Layer 6 of a small transformer language model trained on English Wikipedia (10 layers, counted from 0, width 128). Numbers have three digits each and are written without spaces.
A neuron's activation on a vector x is SiLU(gate . x) times (in . x), where the dot is the dot product.

Input weights of the MLP neurons that the questions are about. A number n stands for (n - 500) times 0.0023.
n14 gate: 509483513598458422193548444160677663509811309371624340343457362694437597440321363565504348621478111491606436500393398517372666535680611391891474558391327303268678696562346157379611583530601460587387757595508504473303458609456462517336382517437420496374530299573557396686650328199513397413573598298627543565496339447128713449470442580478434681572440500534627661656402672739609561762529
n78 gate: 661329674645488638508568371444487534478638760416139781377676735337434570354442533547374500432267418404645492300350471599716445345551335589384541265565568517656383390410689578472533452622593676280574504609614561646366680450221468736291366588352504533614421413700336447436403483500634604269608583316331450701496352313682586405483456459125428410810718460393574576560578654690407559610267
n128 gate: 557444618559442548789670349308699859595488613515524372415676380639559563691579314573764347612435453385406665535417579334427601520512520196647729329306690334450550645525496265376575500448356525528429631608554181426659543576492361271404543523475775644536619421520294500586376285685442540476484429431480387620271573663504545370536465477289357469477620145563516423428311412543641661330396
n235 gate: 454478527385331350600424604389425519477388419705444417613466478548595661552445537458211816482428522299542404449418648530586428178394629553500618536595731367453376511281204317366385572579442761519675481519718651554457686236602649613485456291609427485349441426351454547542533329449641652410700415468570240470421511592393408408578460405493401526555657160515371681553530500504326534436504
n236 gate: 536626484496360311632400175523598588285443574598324453532433576578700554719570710568472409602584577195496457669316321193571373402336484337473403474393586826500597417399511535553640455635561395500728219318496847435405584456591359397535416508296593696294273446637404380415485445496519484342523434526601714461544743496325460500449496473531737500527516489477288357392481798470218433556455
n277 gate: 716645514265428521444550627551560775452500563514454504418617765613340423440455507626514275503443524655355500420655398489296547298701476475384419635472652590425412396300285434400306360514555496435417620693452555398345469404493452254302479616482507486550525595748507310329294606364631475404595507453521668464457407456641609461539257476447435375451496273636441428561451617493647568751391
n303 gate: 535321434572489561685620698471530527516633575438477481396729581701556751454406541508466619603778616659376586437477508722606215561519462577344549449559504716336468385437588261592545559657285492642750591584240397477537552665365544734397392595524320770573568515546582592437389534530718685412432605496628477573481512580681332391243720210576539463489428529582582681623459401692604584693654
n14 in: 470475410169402615194440483520563427548134349549349581376483537563616737382396395346296462308560359302422658132521709370492551521650809466390450262549343663618679231665402413795487553649558691560770454543562482365615285487560504628678422659619396331590395244365298424517533622721315643726504416528563517449440397560575457621651545376378612392417386638670400568516454635537193504406606
n78 in: 155469256534651561462380561551511348476347403577466335685737563424440376504391519434374496596488205584438305522356628662452747458527496442500398460641540365401642427273570489563371688281511555589475466577385488743385429465593456535748582515738692500612557303538375516453378629515952565442511443526534335500408450442515492670712806385485496653339248489537312411660526496481569638593540
n128 in: 358478331229439333478614576465325270597602128452540672345666443482412310034522602546595686444281438433463350399616549803534532649349354395308398581570534104487203527426764738356442491405614505736584491609535472306762386554682709663531461643594523262486294220316559543514456392606443558396451642496668414450613259748504934660433465627473316460584667491504407682380491612413604622568721
n235 in: 324339680561448446435308356476516386292606450686393297521508632504387508315313467646463313178751399467563537500352361520476271273646581475562341579307606579263513421530639605480291552600492580571349414351480457318380335620471384164446392563573521611463717463442612500568576389577440566475802700713476342662529145269414305272672357480410294411311661358310561325492724533616300492446540
n236 in: 470508634613394440605668475798432695662596468639319329122385611496604804737450542496291671324427155479405629571369324328496761432724584276534811435525379633577561427243676375545475349432735387521528449619388438430455430466629418406627616471606557479367530298716675549683541327609327584744424454642592859666568582326710705785593488608390331384537538386475300509548433475500530547530561
n277 in: 492468545564543598287533528578597413483563618406391610459597543496580691395368580599374373414504631419670420484415560673690574524397388570706625299330608714333231451304480277563641590774528504742390488165615669538429401508430480553573555484399600589230391584354382261437508443452295423647544384395316259700892463535665408492444621298803587401254321399337612340353456508669414561644238
n303 in: 581538661521343534707712734512630513478354425428621412585559557596512549433554380758445492452525402721607558451358554732472306496610644496346504528520946742328279525367811574561782552660589590390680338651317396362833598567445435707308594568465491630302587504646422337715386517566492787348169628392372500563698597639641577661234698508458509488504739556545516470643533462541530357466685

Each question shows a token from some text and the vector x that enters the MLP there. A number n stands for (n - 500) times 0.0051.

"me": 458400375428489638480422470526640443430479497430510514264328549385486518458528403499521568433656442391447395644462345693613468391518602314462408460640442602598406382596484518410648472556315546522479324532484434749643517315345505626396450535470409454423411680624343331554647474472508461525411687567514483738697602389565543467745531185517390473396293645563349638448605386423596441613509
Which neuron lights up most? n303

"ic": 516593398599375557588493497648558453494412341512531488355303462584477518499502371532642475446569588461553444508545332584615360496445548360470499613436537528641610440522333446546454529476659633525643500647246340684730377600489534618528522457191513542565373422376581432631672542395352631253535500433693623636475357452491676420722464341479594340528234495365428628405408358328485449399521
Which neuron lights up most? n14

" Ne": 382493553522596631333452463455591572302305360492517552441335655448729536568388462478515509403417692516606484630684503482642408382676685477477472494544648244620430461458386528476477505342513619668415373446553285474608561454368660531460567468456495510617367592505639379647612706654434532716522514545500575669555394607469730403735446403652626580554360493586418542580646348465512405482582
Which neuron lights up most? n235

" of": 422415363615615491581614698592485494359440482428489418469517393379523544472481402531551535521557458478502349565585378552488466375515539471454546534628415420633453633417471347419394479466559698581676614495550393361644417535450662538472461343476494751437378442696468404537580539577174355604565510395607513641717509408386615326750506583554474405513588251511406568592610431422555356556663
Which three neurons fire most, strongest first? n235, n128, n78

"position": 453577528670469632648457613413619548431307520496458388429391510384522660660488541455529409442401570542569546509604458524522382434680603313361533563564401593562323530277234432396395371411652481538438483508572336590712400535377499658555413413364520568366393591711519422538674559586395520529489455427642691534367448496530598336790394560589547359322374631533604534414379424519448359501677
Which neuron fires most, and how strongly? n236, at about 1.2

" the": 573573429553419525525574759510419461401497516425545396460458557348679499578394491314525478486453536497526539534487324397629269467636486424448545527550545419596462564433508554484508635497585662730552488475601433469626531545508564538509397257536622543498401516647523426597550581563070462441517463519507546580656509549701641378530392300624559403480493442610533538542529580504615528461601
Which neuron lights up most? n303

"an": 490334344671710578733543430291532469481455401437606414397510318432505463450472370492612461436315538513541436573560504469469461471468425329399603544549404469508560490498473752385486516552476663611516263583479414647650639586491537502522482508319437510340295531467506522712505530597479522759402507506392494604662321454664747398866561487529505318415369601506334660525533520427410391557503
Which neuron fires most, and how strongly? n128, at about 1

"al": 468483379630561534546476687565392374397519577547566462400407515386520541558336374380482398446295454521502378495372447538551358430540757430466629542449537651541548452463203466383264423422497434553441477512441414537543548435261680556508259530433543591621370668566443381796685472585319516384608471566532546532486421661517642358665373388455763468530334512510340645497448473545500499507586
Which three neurons fire most, strongest first? n14, n235, n128

" tradition": 453421364719370579626351439596608518465367537461507388346462491459535590574402569310536350489303581451503330556640405537661359532691687512513422533448457577597432546469176392441420373374578555527485439593494410561684570573466578624554550436540559576450199483440567373709528590502399486571512518554750727579497520512525620497832407634581544445381447421546546709613402485391486392544522
Which three neurons fire most, strongest first? n236, n14, n303

" in": 553472447455502572613749741506484551385503612487403419519571434539468556367415460495582397426399430504472464616456510432583338475497510522435639511553478380586420574496442313433445511450758615548503635409496369360669460494571693497545532442423614600415300402424479377657689559654144277571416342549619577519649476548573616319616458527596489406458466424530524500418453561439675405496638
Which neuron lights up most? n128

" C": 391419423619649578708495580391498437284570431632479411365481728540623333577429410475333525400360684537652381335413504535635340307563506469411754433327502364573574701466481599381406373429316639438478492682424297624541471632493704565522465364424560457648216518494477473625599525550516620589506558556577573596547546462433460426772443342688598408408416426547492524466548478502570432451549
Which neuron fires most, and how strongly? n235, at about 3.7

" |": 491450397713492455567516761593409579438509561345702431545473436516510490474301532576448680573603672523576482478606424467651470388582600328360657488441423325395572388408432745353504708418626667659144531481438427547534583408439488680522648429470587476646437440576488459518523537401304384510422514529488614447545396539632647297595473513534475435355490634463588466522575538546509332393625
Which neuron lights up most? n14

" d": 607375415676359567550551557398511505252262542569462461471556625392565346483454487493583496560486803521595526543437380669563424415492653368439554457548580341733464548553363523298505513521433653493298416423286327417566610554484434557548459443491542487614408371432773386548446484609520453582306405407540668566405698470512689224690340386696484459425583545648544460597548681542623503491546
Which neuron lights up most? n14

"age": 575414525531475573578503634487499433572346362415601356437411343296476555604588481325576604513450562441500390538639468602466417376639561436428434586502537614685262508325376377467381466414552704574393422539524533541480392494252617622625519418332514544296367594630475398502668598560386520550531411464525697394420570579752515472604433590682542392176395525667651629540493353461548356588521
Which neuron fires most, and how strongly? n277, at about 1.9

" other": 584532518527417598472468633621537522365414476488535527366368548426555511526462605351469470577397531538517497514595360487428288427625564379340559636654314598640487585411440418462444352499713541726404438534392317583604433467453702517402400320451604599371547379605571491603710584638208398629502534387517571377469509517702718451678338433455591465495525451573561671552659512491675463451555
Which neuron lights up most? n78

" form": 539545405626478607525421534546722469455276435470498448290293579439453636536490586457345495567365589497509456606470327496550335544646638412351444411466526496613481554528166527429393366400656508630446412347413399437667576597460616668560641480462484476389192486514531378515564620518501390616541569406768684575488398314499762372645429640631526457468559274504455512553466614573480336637506
Which neuron lights up most? n236

"in": 560511312393423594217537483586492386387296639478465461416303614442721594635410388419437487485573571542653480503537484336500401493646530453468594523575492453586353503403395550369614415535440383540524461427559345518626528506399547553446546504418436485583350593637367364769564615550564513506444536671524714485775365678536632387583489454813678194437314390546465596510564490535441436352646
Which neuron fires most, and how strongly? n236, at about 1.5

" ": 539288479754566594607552533476571622286333554515506377316459521431570485456357445433758386352518663558502442380546482548677404430607595459498563526495580550570437650395330460424445579384475640625490379596484415453511497460485491528530330454427626366537268468563421472720746541594386407589439350422515556556467453537428550337782470324475672429344421348562352570460562425428618266528536
Which neuron lights up most? n235

"-": 425381468459526501526487439478583586378254551493538483480433417502572588601295521324627436527395758549502508435701463503628417422599508366497551436514611395633442274468321487415534657599630591698571437498378447387628413476434547554614417495468590470576302567534622550492676518417294479336322355595393554727604429560664638282642436504414616440620451324372659703444742401458566529508592
Which neuron fires most, and how strongly? n128, at about 1